Layer 8 of a small transformer language model trained on English Wikipedia (16 layers, counted from 0, width 128).
A neuron adds its activation times its output weights to the MLP's output. To switch it off is to set its activation to zero at one token and run the rest of the model.

Output weights of the MLP neurons that the questions are about. A number n stands for (n - 500) times 0.00045.
n26: 677 580 642 338 586 757 296 307 730 402 408 366 776 227 623 440 391 343 477 500 713 520 383 488 516 640 660 390 599 496 484 504 260 701 524 306 593 633 421 349 624 419 432 564 451 607 616 512 598 680 441 417 463 487 453 532 355 563 474 803 882 446 397 335 591 504 524 486 380 574 512 678 442 337 334 373 471 374 488 707 402 500 577 626 390 613 358 510 599 301 627 364 536 530 355 525 369 680 515 452 480 595 701 725 314 419 343 469 697 222 383 603 545 520 466 667 507 538 489 421 565 534 361 592 414 263 407 508
n36: 474 370 196 565 826 551 525 416 627 599 631 424 409 133 648 561 765 189 247 619 548 263 384 367 932 624 535 909 438 692 328 550 483 417 258 136 954 220 709 844 453 589 175 505 701 415 409 548 653 275 409 448 418 703 241 500 570 329 541 342 500 551 282 536 393 389 413 370 618 445 461 748 562 327 607 484 396 609 612 415 572 372 674 683 613 760 25 250 661 571 405 495 261 762 660 478 694 720 273 619 500 371 409 703 523 533 143 559 446 505 648 604 397 660 462 495 802 285 327 473 245 505 736 790 393 670 541 397
n40: 471 515 591 511 522 627 398 453 725 614 810 610 691 436 600 486 496 428 551 392 441 711 510 381 386 475 659 387 471 696 515 500 624 374 286 537 522 524 410 437 647 624 530 651 270 458 737 481 586 329 455 723 447 425 564 503 507 534 422 401 272 437 308 512 488 488 394 346 443 391 784 379 539 428 579 379 576 424 334 582 504 570 489 515 481 563 531 362 144 686 414 618 515 389 463 570 532 573 423 609 744 703 567 478 402 546 550 411 489 474 634 565 525 612 330 554 468 621 322 264 405 670 629 733 340 145 448 424
n107: 452 480 422 483 417 547 391 742 625 522 253 610 363 394 450 626 516 242 235 408 484 547 172 426 344 488 531 240 744 725 410 625 539 484 633 488 268 534 690 525 557 646 408 538 452 554 469 558 492 318 372 372 413 440 500 530 661 587 583 698 468 552 740 637 500 565 445 711 820 578 671 301 708 324 513 592 676 341 155 447 540 718 837 560 442 574 393 471 745 513 539 545 437 425 467 586 251 646 553 308 496 608 400 464 557 381 541 446 409 475 292 292 221 389 540 552 461 435 744 695 549 528 544 521 545 652 388 364
n127: 525 260 623 668 379 496 350 718 490 533 463 407 200 403 685 414 541 480 444 711 421 601 524 538 477 635 611 568 522 254 504 625 331 635 588 410 858 444 523 339 589 548 577 439 350 418 456 564 353 529 636 434 478 639 153 462 595 405 565 615 402 532 621 764 592 382 319 495 554 436 488 619 619 527 668 554 244 597 372 387 380 598 414 798 432 470 430 503 572 431 421 605 465 482 455 508 583 319 660 397 584 492 439 283 668 617 327 583 625 665 566 353 745 520 566 328 400 418 464 443 497 404 540 450 768 310 516 507
n139: 825 558 453 782 436 572 199 508 591 404 563 508 412 462 397 553 547 608 429 888 394 533 464 341 577 708 534 545 372 512 322 579 467 531 536 634 433 445 704 543 645 512 637 415 696 414 745 528 552 454 420 542 485 522 440 632 520 480 470 614 553 651 396 447 462 566 614 374 324 477 426 606 441 694 626 294 333 778 274 556 419 333 575 405 648 647 240 539 356 350 416 215 459 208 536 646 492 477 402 379 315 713 568 570 748 172 456 297 640 464 639 628 431 488 553 500 511 430 492 681 434 597 336 427 409 320 388 419
n142: 464 634 490 519 392 373 581 745 671 257 361 514 500 751 469 535 312 661 353 428 390 496 399 378 481 698 753 429 414 551 465 633 531 543 478 647 478 404 545 496 702 569 602 190 310 441 449 351 383 422 467 547 567 388 661 654 668 437 387 545 543 402 406 178 602 399 625 477 649 542 416 687 890 730 567 560 590 504 256 637 478 248 372 496 489 348 573 503 657 474 496 592 534 493 541 562 475 518 691 372 481 534 510 413 406 481 525 511 489 651 236 475 529 442 585 475 521 653 543 388 663 337 368 481 611 317 516 320
n158: 328 453 446 436 552 472 496 586 366 455 412 394 451 400 703 408 456 440 471 313 485 342 598 500 764 514 514 652 591 609 523 489 508 529 421 563 695 304 425 533 448 460 473 652 504 662 611 549 282 393 433 547 646 254 428 263 429 609 454 473 571 425 692 529 453 438 515 595 482 634 353 761 386 602 646 587 434 456 537 481 500 192 430 647 406 697 457 408 444 325 692 533 652 568 206 414 604 412 504 394 587 737 376 693 220 535 433 306 556 519 469 765 637 639 349 442 356 628 589 481 640 714 511 592 493 492 585 240
n176: 652 434 532 748 821 774 407 574 504 125 434 417 444 479 504 395 488 197 512 607 359 239 418 516 456 496 410 634 538 592 590 616 459 404 404 387 535 431 528 614 426 508 408 572 447 567 521 654 434 787 705 427 353 518 524 380 250 357 406 617 447 517 673 434 450 376 536 783 500 712 627 574 591 336 646 432 522 597 449 535 519 708 274 685 393 469 430 604 595 572 181 473 468 614 618 504 254 252 496 640 488 528 504 438 362 398 531 464 520 380 573 554 454 435 378 377 679 558 194 607 359 508 394 856 567 411 697 561
n189: 586 600 515 483 453 463 549 670 802 355 399 618 719 234 638 549 432 482 766 620 326 544 376 321 404 707 500 582 301 408 393 217 491 558 552 576 492 575 341 670 648 622 556 535 393 440 464 466 349 451 821 405 516 849 193 602 530 384 390 679 590 807 658 400 527 518 496 235 451 262 743 627 482 669 378 422 369 344 343 590 322 496 685 482 410 398 828 436 560 557 379 534 609 422 632 894 557 412 496 517 573 474 388 338 581 623 238 367 289 422 540 620 397 372 673 326 565 559 565 388 280 575 401 618 649 588 319 343
n206: 496 590 572 573 392 652 383 714 555 360 559 496 488 410 485 397 361 214 397 496 496 306 514 596 475 705 610 441 290 609 488 640 583 469 569 456 599 692 733 480 441 224 459 414 759 606 496 307 656 205 368 399 519 289 363 408 396 641 458 553 462 555 500 544 398 458 635 651 512 402 438 342 896 297 915 557 496 526 600 428 519 536 729 429 468 584 442 511 653 516 450 440 549 276 212 555 600 414 579 500 476 237 435 445 682 537 438 243 657 630 422 457 465 537 715 329 730 626 454 653 452 484 715 426 432 595 639 322
n247: 515 371 579 481 470 532 400 698 448 426 463 554 447 602 545 709 504 827 698 551 635 598 606 651 558 540 536 645 251 456 563 668 421 456 550 298 433 684 428 448 440 656 535 288 558 525 448 519 468 543 273 405 511 623 259 667 166 420 493 716 420 412 493 353 600 476 527 688 359 304 363 537 373 370 528 262 338 537 376 534 274 526 317 555 717 470 449 453 508 558 524 425 508 372 492 769 344 415 590 328 576 340 500 537 576 395 470 545 523 573 730 636 562 527 397 383 329 649 702 450 649 699 496 434 258 737 570 570
n302: 224 496 599 223 695 512 392 345 438 523 546 528 500 568 496 528 617 450 571 529 575 766 359 584 448 43 540 414 357 455 570 432 237 541 372 241 750 547 623 408 846 359 658 290 296 587 254 293 645 548 508 427 645 746 598 617 576 199 464 440 448 402 492 420 558 817 629 792 375 436 609 488 451 680 643 598 339 735 395 576 691 345 388 592 606 714 483 411 479 315 602 420 513 447 390 509 480 496 638 474 466 602 481 512 576 587 401 504 619 474 235 475 549 561 467 279 576 247 306 589 527 619 682 617 445 409 775 431
n314: 413 348 496 404 678 409 570 704 234 401 466 451 548 714 476 389 474 439 427 688 568 768 633 703 500 245 672 261 492 193 401 234 698 295 653 295 530 389 279 346 342 577 386 676 617 467 817 535 648 446 435 283 574 316 221 257 422 418 455 482 483 422 634 351 655 495 619 484 463 590 665 372 514 496 482 649 323 463 504 698 483 530 457 509 544 616 496 496 796 394 332 457 210 583 591 310 492 699 735 369 456 740 625 551 600 562 548 773 548 636 433 857 667 326 580 504 345 373 380 491 385 673 654 558 565 593 613 437
n373: 472 118 473 483 555 388 596 601 500 445 517 280 297 495 652 632 742 350 367 386 592 721 626 613 367 557 113 353 557 602 377 496 356 284 716 400 479 616 424 629 417 575 509 466 703 651 272 534 859 822 471 594 532 528 432 562 589 454 388 298 528 180 377 318 371 504 500 792 355 445 517 587 487 423 651 624 492 509 199 693 569 521 392 583 492 366 400 344 479 504 482 575 414 593 483 368 238 603 488 555 767 632 436 484 376 621 664 614 763 423 647 586 565 683 463 398 627 492 528 483 384 762 431 353 412 621 363 577
n379: 525 552 592 567 571 768 221 472 318 414 366 462 637 760 447 718 461 605 304 453 574 741 627 452 405 266 371 733 355 586 555 625 253 457 655 282 652 549 465 701 418 413 375 491 547 695 383 416 447 369 337 428 433 116 345 451 222 686 697 487 348 523 530 417 537 587 464 457 513 541 450 648 667 670 561 446 480 278 631 746 644 404 483 541 465 758 710 845 349 437 269 570 393 589 720 270 479 435 239 384 527 629 349 410 584 296 858 452 815 549 554 274 487 591 461 479 405 314 487 358 674 534 339 446 579 590 753 470

Each question names a token from some text and the token that comes next. It shows the activations a of the neurons there, in the order above. A number n stands for (n - 500) times 0.006.

Then comes g, the gradient of the next token's log-probability with respect to the MLP's output, scaled to length 1. A neuron's effect is roughly proportional to its activation times (output weights . g). A number n stands for (n - 500) times 0.00075.

" as", then " Chan"
a: 479 497 520 497 657 488 474 494 499 479 499 523 498 513 481 528
g: 511 304 565 594 334 525 375 363 623 353 701 602 588 468 415 434 464 502 525 646 426 503 540 401 422 733 457 458 696 377 702 402 449 602 700 332 661 662 393 459 417 449 624 479 550 669 552 660 546 575 384 357 616 824 599 638 576 475 617 188 424 561 533 395 437 405 288 276 460 501 292 576 491 463 522 438 391 653 583 682 413 410 435 303 581 408 508 585 656 365 519 456 431 603 302 423 680 479 268 552 417 453 558 501 475 495 644 597 546 582 557 453 595 480 391 404 766 539 507 374 469 305 498 595 529 576 572 311
Switching off which neuron hurts the next token most? n127

" Field", then " Art"
a: 473 500 500 490 511 486 600 476 472 481 494 523 479 472 477 499
g: 509 392 308 357 301 528 621 776 601 449 474 324 437 690 635 406 546 402 627 334 520 477 432 778 486 650 549 608 672 512 531 687 474 440 577 512 454 503 342 653 827 436 409 634 300 482 448 492 445 524 624 589 464 671 378 403 623 374 328 357 623 497 509 543 484 624 438 390 450 544 536 456 568 545 569 576 616 332 507 549 484 528 469 556 581 576 372 569 408 303 434 136 330 449 489 377 324 593 713 389 580 753 649 584 421 561 409 548 567 520 499 556 390 400 423 465 441 771 378 394 504 595 470 576 371 438 595 324
Switching off which neuron hurts the next token most? n142

" to", then " Lieutenant"
a: 472 496 526 738 476 807 643 682 498 496 606 491 580 541 623 490
g: 491 547 506 350 335 437 529 370 330 659 659 795 319 614 292 654 432 616 335 407 571 394 352 487 548 639 589 664 544 392 391 545 460 450 619 457 426 595 582 413 527 577 780 286 455 316 614 522 571 359 340 496 603 404 574 501 610 521 515 439 470 525 413 328 720 421 463 339 456 562 336 407 604 506 438 519 430 505 585 466 719 464 725 417 354 615 489 461 599 522 706 442 491 392 531 523 614 665 434 517 460 539 461 388 214 461 263 637 396 429 369 631 480 532 430 660 685 613 560 376 529 606 594 484 705 658 257 604
Which two neurons, each switched off alone, lower its probability most, in order? n142, n107

"=", then " Air"
a: 481 877 483 764 494 498 475 485 487 490 479 838 482 537 474 473
g: 437 646 559 540 452 474 475 553 556 463 562 605 178 503 456 454 462 343 562 515 376 188 668 301 502 414 638 586 332 410 526 623 363 525 484 459 745 573 731 350 499 618 643 390 519 480 617 285 646 336 520 494 491 616 431 384 566 486 375 579 677 364 597 548 590 655 621 336 749 352 497 409 495 510 550 266 395 388 631 382 555 343 454 349 508 562 515 571 684 569 430 356 348 583 356 409 448 438 452 523 557 534 777 648 627 446 589 619 510 577 610 463 547 893 456 494 532 513 418 456 618 446 537 343 353 479 522 408
Which two neurons, each switched off alone, lower its probability most, in order? n36, n247

" and", then " Monte"
a: 493 487 498 490 473 474 519 475 480 649 589 493 503 474 475 498
g: 515 533 478 607 513 755 480 611 587 583 657 483 553 322 574 544 447 414 290 271 559 225 724 579 524 540 619 571 517 267 470 422 514 719 631 388 736 420 289 480 488 516 676 466 390 405 342 580 606 425 495 300 482 431 400 420 596 682 389 361 345 362 417 425 437 588 376 591 475 686 471 740 683 694 563 330 627 523 591 468 645 452 592 343 580 485 506 468 376 735 257 469 634 589 480 486 599 513 443 640 332 565 536 427 500 562 288 414 527 567 514 414 453 326 375 636 678 432 417 359 461 463 515 511 648 637 483 417
Switching off which neuron hurts the next token most? n206

"ca", then "mp"
a: 485 497 493 499 773 472 480 500 472 496 488 473 483 475 487 499
g: 536 756 469 314 556 649 578 678 526 578 478 414 454 337 495 516 426 398 451 576 482 492 359 674 575 580 658 383 502 385 435 540 561 588 564 381 358 787 553 390 386 435 481 650 616 510 515 631 323 715 663 475 472 320 566 545 574 456 278 596 618 510 407 480 492 358 739 255 355 416 489 609 385 419 457 660 414 435 605 390 499 612 578 317 598 524 681 473 357 441 600 496 537 591 210 511 492 411 374 414 617 684 736 415 576 416 434 468 449 616 377 688 570 663 576 547 421 668 329 405 471 498 508 363 491 365 624 187
Which neuron, switched off, raises the next token's probability most? n127

" Su", then "cc"
a: 488 500 801 477 487 475 472 497 572 497 480 473 472 472 492 496
g: 511 591 467 511 439 564 506 618 435 457 549 485 758 390 402 483 472 338 489 599 536 598 564 448 239 288 544 754 504 470 470 560 421 658 454 511 546 697 750 350 466 201 384 628 549 538 645 566 611 465 529 588 596 445 452 184 472 481 548 381 447 580 391 644 451 503 383 760 414 456 707 519 521 568 689 508 655 410 495 555 162 661 475 523 322 497 413 547 585 634 362 468 503 452 641 273 511 513 456 436 548 672 376 493 608 513 525 416 352 685 657 550 507 576 433 464 452 660 440 309 549 360 558 623 210 367 430 421
Switching off which neuron hurts the next token most? n40

" to", then " J"
a: 472 500 617 604 474 714 512 497 492 500 486 495 500 474 643 487
g: 287 470 618 561 313 537 421 500 499 565 667 514 493 618 443 464 562 548 527 352 591 596 365 394 478 344 580 470 478 555 574 412 556 288 706 324 522 452 595 738 492 529 520 436 439 400 548 465 455 437 439 311 272 508 437 432 457 443 401 575 191 400 537 219 453 606 644 497 582 366 473 571 686 432 545 630 560 620 601 553 752 465 747 563 718 434 523 416 483 494 685 680 447 633 495 528 571 480 719 667 363 468 539 519 362 624 468 285 587 380 209 549 402 441 558 510 330 744 432 390 398 596 713 467 469 714 418 429
Which neuron, switched off, raises the next token's probability most? n139

" part", then " of"
a: 884 500 499 499 493 595 493 472 473 479 494 472 494 472 509 472
g: 548 534 486 496 603 722 572 329 570 441 589 528 755 368 771 558 411 388 445 548 288 328 482 621 598 479 579 741 525 422 312 466 544 548 575 741 488 571 527 631 374 372 472 356 542 600 488 560 475 603 577 671 215 382 428 474 548 316 399 562 590 510 420 591 478 372 509 459 636 640 254 559 286 485 669 485 458 588 431 528 523 528 467 264 251 512 356 556 403 637 727 444 397 575 466 657 273 416 466 614 306 486 294 553 478 523 423 522 547 438 487 543 714 612 603 560 361 651 379 410 563 357 456 558 408 459 536 748
Switching off which neuron hurts the next token most? n26

" as", then " a"
a: 559 499 477 512 524 679 669 476 499 495 500 479 487 588 474 646
g: 625 471 423 663 557 367 457 654 567 433 324 559 500 499 414 452 475 496 627 404 440 534 536 691 401 634 380 498 464 550 647 582 464 374 420 520 334 436 632 345 466 416 477 497 489 647 391 470 415 394 365 623 465 179 531 366 575 670 620 570 473 586 479 584 488 636 549 797 726 489 644 605 623 424 677 462 610 525 654 477 308 562 240 745 392 489 501 706 466 597 380 484 356 327 733 342 292 305 483 498 635 610 502 337 654 572 725 554 300 530 517 232 505 618 409 402 515 520 424 418 502 596 371 505 378 383 591 508
Switching off which neuron hurts the next token most? n379

",", then " to"
a: 487 496 529 488 598 477 477 474 483 491 517 472 473 627 472 500
g: 677 394 452 476 507 569 331 362 494 600 503 453 603 554 526 531 395 418 661 470 661 718 582 335 552 684 422 468 385 413 282 634 418 617 377 395 453 573 388 585 419 567 413 657 479 552 584 404 711 464 487 556 608 492 334 650 275 485 689 531 510 435 517 578 346 324 593 591 389 354 346 681 141 728 597 559 482 473 700 550 580 553 531 553 256 471 630 361 436 352 368 387 697 439 592 456 607 398 477 448 475 362 371 698 480 532 634 473 339 410 607 548 593 739 477 526 564 550 431 631 519 454 299 687 475 305 416 643
Which neuron, switched off, raises the next token's probability most? n314

" overall", then " commander"
a: 474 496 541 472 487 477 481 498 500 473 489 475 489 483 495 642
g: 404 441 506 387 374 684 450 226 485 485 715 383 418 290 347 392 492 542 328 520 588 561 415 434 519 360 419 475 616 605 400 386 627 645 542 724 600 389 451 235 302 471 286 420 484 581 594 618 559 479 541 502 690 663 414 567 582 528 538 589 402 547 563 534 819 636 491 682 456 454 464 344 640 491 544 304 496 426 403 696 695 472 467 543 389 689 569 228 619 416 474 427 336 560 581 465 475 725 402 525 540 614 535 319 596 232 662 583 497 577 524 684 479 545 616 531 524 640 304 337 470 462 554 512 432 425 623 469
Switching off which neuron hurts the next token most? n379

" in", then " charge"
a: 474 495 472 478 531 474 484 477 550 505 777 481 482 482 511 565
g: 481 593 250 482 347 564 545 189 474 466 559 474 492 466 253 490 446 587 378 443 653 543 512 439 674 500 516 452 518 323 567 540 713 629 630 485 475 395 355 462 401 811 522 610 456 494 233 455 534 632 565 371 527 323 493 525 518 701 473 683 447 371 530 564 562 580 423 757 481 460 576 610 540 535 359 394 433 235 541 614 495 537 560 555 582 289 703 341 439 626 547 378 594 554 335 379 567 510 451 301 569 642 327 445 576 596 654 410 551 434 427 358 230 579 479 542 535 475 532 742 646 593 353 382 537 619 633 693
Switching off which neuron hurts the next token most? n379

"g", then "res"
a: 477 500 482 508 475 475 496 475 478 496 474 489 665 499 500 473
g: 658 590 585 442 672 506 522 383 580 503 373 548 503 539 521 420 381 375 349 531 534 726 433 663 508 324 602 608 665 371 460 456 536 731 636 462 834 247 234 489 595 543 301 384 523 625 408 463 396 637 375 719 661 357 724 631 379 381 447 607 504 518 440 470 386 612 818 492 377 529 429 350 361 516 534 470 640 572 508 533 506 548 420 181 532 550 583 609 443 592 314 503 441 693 614 500 408 449 362 433 681 405 513 421 481 590 538 517 565 439 471 388 449 521 350 220 523 462 376 401 507 625 551 635 424 582 418 553
Switching off which neuron hurts the next token most? n302

" a", then " host"
a: 496 495 503 793 598 481 481 480 488 484 496 668 482 496 498 569
g: 616 490 433 541 473 534 506 613 512 606 539 506 552 488 641 513 460 297 247 487 356 380 562 467 242 344 392 441 474 703 419 275 419 556 547 499 570 408 608 316 288 535 393 647 518 684 531 476 496 529 649 443 471 658 473 441 546 472 679 474 537 630 205 703 490 551 415 456 345 483 464 396 407 277 656 516 467 365 621 521 429 363 640 503 704 633 667 486 568 496 348 584 417 449 463 429 528 537 586 445 568 568 349 502 563 453 567 565 492 807 527 556 491 423 686 697 658 944 299 498 489 277 541 421 544 484 355 455
Which neuron, switched off, raises the next token's probability most? n247

" and", then " 30"
a: 499 486 481 494 501 473 515 476 491 527 633 496 476 497 479 490
g: 540 473 428 436 470 270 587 478 552 703 393 480 613 511 388 543 516 523 561 661 552 310 745 656 433 456 627 536 579 563 230 565 691 456 489 361 368 506 509 447 502 344 625 508 652 328 380 500 447 483 233 422 458 334 380 569 493 584 476 699 479 554 414 628 570 542 348 415 555 504 502 361 210 389 547 492 380 438 538 518 551 552 553 568 230 500 505 490 688 503 585 444 660 460 714 372 601 550 429 430 466 369 480 468 556 645 655 394 600 714 534 321 667 442 550 607 457 452 483 287 687 532 600 256 335 669 846 533
Switching off which neuron hurts the next token most? n206

",", then " where"
a: 486 497 475 496 475 479 472 500 497 487 472 473 474 842 477 500
g: 654 419 775 522 500 592 430 221 464 409 523 697 323 378 430 486 332 528 536 444 546 651 391 412 570 486 454 414 398 397 639 446 447 643 621 591 485 504 319 524 391 695 558 743 322 594 600 513 446 646 649 430 497 229 406 399 395 452 675 597 414 504 529 407 479 524 705 407 273 195 527 398 411 582 530 381 538 444 363 522 388 523 455 511 550 546 741 653 370 467 660 451 242 505 537 414 626 376 603 492 570 563 467 504 577 588 594 489 441 367 615 617 443 635 305 472 695 734 620 427 536 702 414 441 549 404 701 448
Switching off which neuron hurts the next token most? n314

"aco", then "gn"
a: 490 482 488 478 535 896 475 472 473 500 500 525 741 498 500 500
g: 664 420 592 378 435 499 560 576 437 366 400 726 566 533 283 372 510 598 604 582 450 605 339 522 522 561 416 245 488 578 531 420 350 326 219 652 324 785 533 690 436 731 502 594 488 281 381 347 433 579 493 540 529 508 565 423 591 505 531 514 381 385 435 422 466 585 673 378 441 395 486 658 522 523 330 625 488 361 438 527 504 610 661 638 509 662 350 345 583 309 648 467 620 373 509 415 569 469 321 582 417 796 494 486 454 424 438 281 407 669 536 314 566 674 443 665 448 461 548 678 492 509 681 523 655 500 448 701
Switching off which neuron hurts the next token most? n139

"or", then " Nan"
a: 474 500 473 492 484 541 575 499 494 494 489 497 544 491 839 497
g: 619 279 687 507 447 589 678 872 404 479 532 550 287 512 536 601 354 552 366 390 442 583 542 530 359 297 464 419 553 653 569 405 462 638 598 369 558 493 327 673 352 725 569 408 350 453 443 448 520 295 621 410 619 529 417 579 403 444 457 506 444 448 504 328 636 652 391 561 448 583 633 318 699 440 661 607 390 619 675 345 363 436 451 636 542 450 405 731 524 387 509 661 556 574 545 334 495 594 651 663 412 372 718 602 138 469 419 411 577 477 596 413 526 419 486 508 663 558 447 332 507 532 553 414 483 555 429 370
Which neuron, switched off, raises the next token's probability most? n139

"=", then "="
a: 485 482 472 494 490 475 485 484 493 482 472 800 482 475 483 498
g: 355 397 596 570 611 466 476 520 249 517 399 424 580 657 547 500 622 484 316 462 454 356 529 534 556 612 432 392 565 603 562 539 895 465 506 427 329 629 456 544 382 474 519 634 430 461 447 837 510 450 613 616 583 574 473 357 626 540 227 787 395 547 431 542 337 476 388 598 493 597 497 460 474 412 441 467 542 545 710 459 448 503 571 479 577 493 407 497 394 471 312 784 672 533 562 599 471 632 327 305 420 712 414 247 350 291 258 371 458 367 597 610 590 374 662 554 537 577 566 587 438 396 471 661 568 440 381 585
Switching off which neuron hurts the next token most? n302

"r", then "bi"
a: 479 500 472 514 484 480 500 629 568 478 497 499 487 492 494 660
g: 561 597 392 553 342 522 384 311 786 532 422 424 611 523 589 477 406 494 333 566 375 477 307 489 349 426 559 594 501 614 440 396 400 580 453 602 588 747 567 495 546 409 484 679 460 447 638 537 670 539 507 631 361 265 729 506 545 303 538 596 554 561 399 492 458 273 563 535 791 379 382 636 288 658 364 488 487 463 442 453 323 402 486 468 454 362 360 503 584 491 404 322 453 521 733 420 755 363 657 477 496 393 515 379 381 581 592 687 558 736 419 646 612 509 502 536 454 510 577 263 595 369 589 639 593 501 297 691
Which neuron, switched off, raises the next token's probability most? n158

" Sy", then "rac"
a: 475 500 599 475 497 472 496 499 608 499 489 576 500 472 500 494
g: 566 414 428 423 394 339 554 466 560 377 391 444 264 527 558 568 497 692 410 532 280 444 631 525 352 550 642 522 693 572 559 563 591 689 659 438 847 44 458 571 673 596 494 528 294 451 586 565 473 347 554 613 513 459 458 543 557 423 363 558 338 461 505 561 585 429 682 482 519 626 348 445 489 446 538 424 606 571 540 727 360 432 394 97 647 701 423 441 443 609 520 579 355 498 556 538 486 520 370 636 650 363 448 283 440 623 588 637 599 449 428 554 410 471 369 466 413 522 607 382 538 548 632 388 487 616 509 581
Which neuron, switched off, raises the next token's probability most? n176

"=", then "World"
a: 493 908 474 814 493 500 472 474 485 487 487 662 473 472 482 472
g: 640 537 420 597 423 532 458 555 603 563 409 509 522 431 375 507 633 510 549 377 441 522 476 681 326 740 531 385 625 588 163 549 470 565 486 680 620 206 150 475 597 301 378 748 445 427 440 570 401 588 464 216 613 373 567 620 536 488 512 557 443 507 599 566 496 468 567 380 685 538 525 468 334 513 524 376 570 396 610 442 599 381 217 350 631 396 540 427 615 414 533 605 620 690 494 405 425 438 539 656 529 422 521 565 435 333 569 754 288 488 305 376 729 450 520 494 678 711 551 566 575 389 563 502 553 473 537 477
Which neuron, switched off, raises the next token's probability most? n36

" footballer", then " and"
a: 473 498 499 626 479 489 802 491 495 489 472 528 496 856 472 500
g: 461 545 490 471 430 520 421 546 573 416 578 491 267 506 550 373 682 465 388 660 464 366 576 571 619 502 582 521 474 397 774 402 557 495 564 518 524 529 400 478 344 465 526 536 539 690 463 658 459 482 425 380 514 851 353 574 682 591 709 506 578 430 488 292 514 520 380 525 483 592 448 328 417 391 440 562 323 552 437 554 483 416 467 611 462 713 419 570 255 811 628 326 542 535 379 417 643 537 624 529 492 607 593 578 502 642 581 593 322 710 527 557 473 357 450 357 74 494 486 433 460 355 547 785 392 479 348 293
Which neuron, switched off, raises the next token's probability most? n142

" Bab", then "bit"
a: 500 498 491 495 500 500 475 494 713 498 500 481 499 481 495 472
g: 575 584 348 326 592 554 380 697 522 610 503 614 591 234 452 488 394 486 529 510 483 510 363 439 328 448 590 413 541 369 584 604 509 540 327 562 428 684 490 430 549 632 262 719 562 368 752 409 376 566 452 357 480 409 828 407 408 403 588 609 327 694 675 488 546 373 740 451 453 519 391 436 544 520 425 594 514 632 547 356 545 549 465 313 688 449 643 480 611 604 337 549 499 660 557 579 524 261 392 581 478 527 204 469 395 410 446 388 423 612 594 369 433 500 721 576 548 514 378 338 559 736 442 603 412 377 625 645
Switching off which neuron hurts the next token most? n176

",", then " he"
a: 481 500 558 493 527 487 472 498 484 476 492 516 476 825 475 472
g: 301 482 455 387 468 670 528 411 449 480 475 589 652 346 468 453 466 595 675 630 535 526 508 498 496 649 464 474 550 432 384 587 571 662 436 364 702 447 336 407 486 654 332 579 682 373 423 507 432 534 621 419 507 462 412 525 477 431 585 504 573 642 609 683 469 313 680 275 486 324 512 552 429 599 530 585 391 340 360 510 322 671 330 527 290 558 286 428 588 342 568 487 379 457 392 601 394 253 533 460 584 848 499 516 553 724 743 646 317 447 392 463 562 507 558 508 600 433 373 572 711 555 516 749 228 555 669 496
Switching off which neuron hurts the next token most? n314

" the", then " field"
a: 472 485 498 472 481 473 477 499 474 499 488 621 493 555 484 485
g: 336 730 416 645 704 468 494 481 434 554 480 312 649 530 562 714 735 632 551 468 370 278 512 506 462 484 392 555 273 374 205 462 431 558 558 437 295 421 525 439 589 595 248 671 505 439 398 282 569 482 182 683 502 517 507 509 318 289 411 644 599 728 561 529 655 371 590 405 609 509 545 596 500 552 423 482 495 347 472 295 608 598 628 457 426 572 424 385 370 637 423 696 486 388 584 416 512 544 527 324 617 461 513 565 635 509 598 558 463 557 584 523 577 549 604 485 438 359 602 715 547 544 369 562 444 291 667 622
Switching off which neuron hurts the next token most? n247

",", then " the"
a: 474 498 472 498 618 536 483 483 487 483 472 472 493 672 479 500
g: 466 413 481 541 552 751 590 699 643 627 381 641 557 270 497 615 341 485 371 696 330 218 699 510 485 467 670 561 633 537 455 507 438 454 544 546 729 620 491 386 427 449 714 380 471 463 562 485 521 435 510 338 653 723 499 622 586 476 507 523 476 497 455 404 529 479 361 550 455 563 611 403 562 692 682 400 491 378 725 559 469 418 427 580 355 396 414 617 439 533 367 393 502 417 641 414 550 644 333 597 505 333 509 547 457 455 172 526 421 586 709 625 631 432 250 314 680 443 541 447 475 298 425 623 453 308 530 281
Switching off which neuron hurts the next token most? n127

" goals", then " in"
a: 499 500 476 494 698 500 487 505 495 472 601 475 495 486 472 492
g: 398 475 499 634 407 375 394 577 551 580 338 447 307 393 381 628 674 633 662 420 505 491 621 410 324 624 471 582 540 547 532 598 661 489 446 456 583 531 320 436 281 673 541 364 408 509 467 450 343 494 746 567 529 524 519 349 576 502 427 468 566 501 478 334 480 546 647 650 665 598 599 292 513 213 516 571 419 610 637 552 493 574 485 625 129 518 459 599 159 427 177 558 622 493 615 524 528 359 521 633 442 765 473 470 378 502 652 642 606 361 643 462 524 529 497 551 373 557 459 316 413 586 448 499 560 381 668 679
Which neuron, switched off, raises the next token's probability most? n206

" Group", then " K"
a: 472 500 499 480 474 473 700 483 486 482 499 481 481 477 472 498
g: 411 304 565 560 535 466 541 628 573 497 502 361 466 623 442 470 446 461 365 563 534 581 573 467 614 454 579 453 289 710 492 414 811 469 646 535 428 594 595 500 365 654 492 553 474 405 538 616 540 462 680 277 437 732 434 578 458 493 338 354 388 435 571 209 567 681 640 435 514 391 728 447 570 513 774 672 418 567 579 498 642 478 554 676 527 407 261 398 657 440 256 312 364 595 574 517 428 524 525 531 424 470 750 564 377 433 212 460 505 375 381 510 522 508 502 475 609 639 416 206 343 534 627 582 416 365 639 497
Switching off which neuron hurts the next token most? n142

"ni", then "e"
a: 490 500 490 485 476 477 521 498 499 496 498 766 476 480 499 496
g: 543 259 436 558 548 541 320 398 416 493 584 607 492 591 207 548 437 521 580 510 469 561 404 439 631 437 705 485 579 444 584 581 454 499 410 471 359 574 507 585 389 644 586 251 451 438 491 462 628 465 501 492 413 553 444 449 87 625 368 432 658 273 427 487 496 527 475 629 490 573 417 381 402 430 463 725 599 479 543 573 304 584 408 691 477 660 349 536 355 272 497 419 540 347 676 379 680 413 778 470 457 780 397 344 594 748 479 619 658 572 474 741 447 519 448 480 621 456 622 427 542 699 423 485 649 577 477 449
Switching off which neuron hurts the next token most? n247

"bil", then "ization"
a: 500 500 489 474 585 500 472 488 485 891 493 473 500 473 498 474
g: 566 849 509 397 384 527 516 656 351 480 593 426 642 345 397 481 653 649 522 685 458 441 522 446 632 800 452 377 500 467 680 332 527 460 462 579 615 292 539 317 443 659 687 624 501 415 488 468 493 379 610 370 663 584 463 498 547 400 546 496 472 714 527 405 446 517 301 474 399 370 684 635 768 464 273 242 493 605 439 413 631 453 523 386 528 431 368 574 508 569 320 383 553 673 524 313 522 496 336 547 613 341 542 516 539 440 524 305 427 459 515 392 491 672 388 290 459 439 658 625 730 487 420 622 341 504 497 624
Switching off which neuron hurts the next token most? n189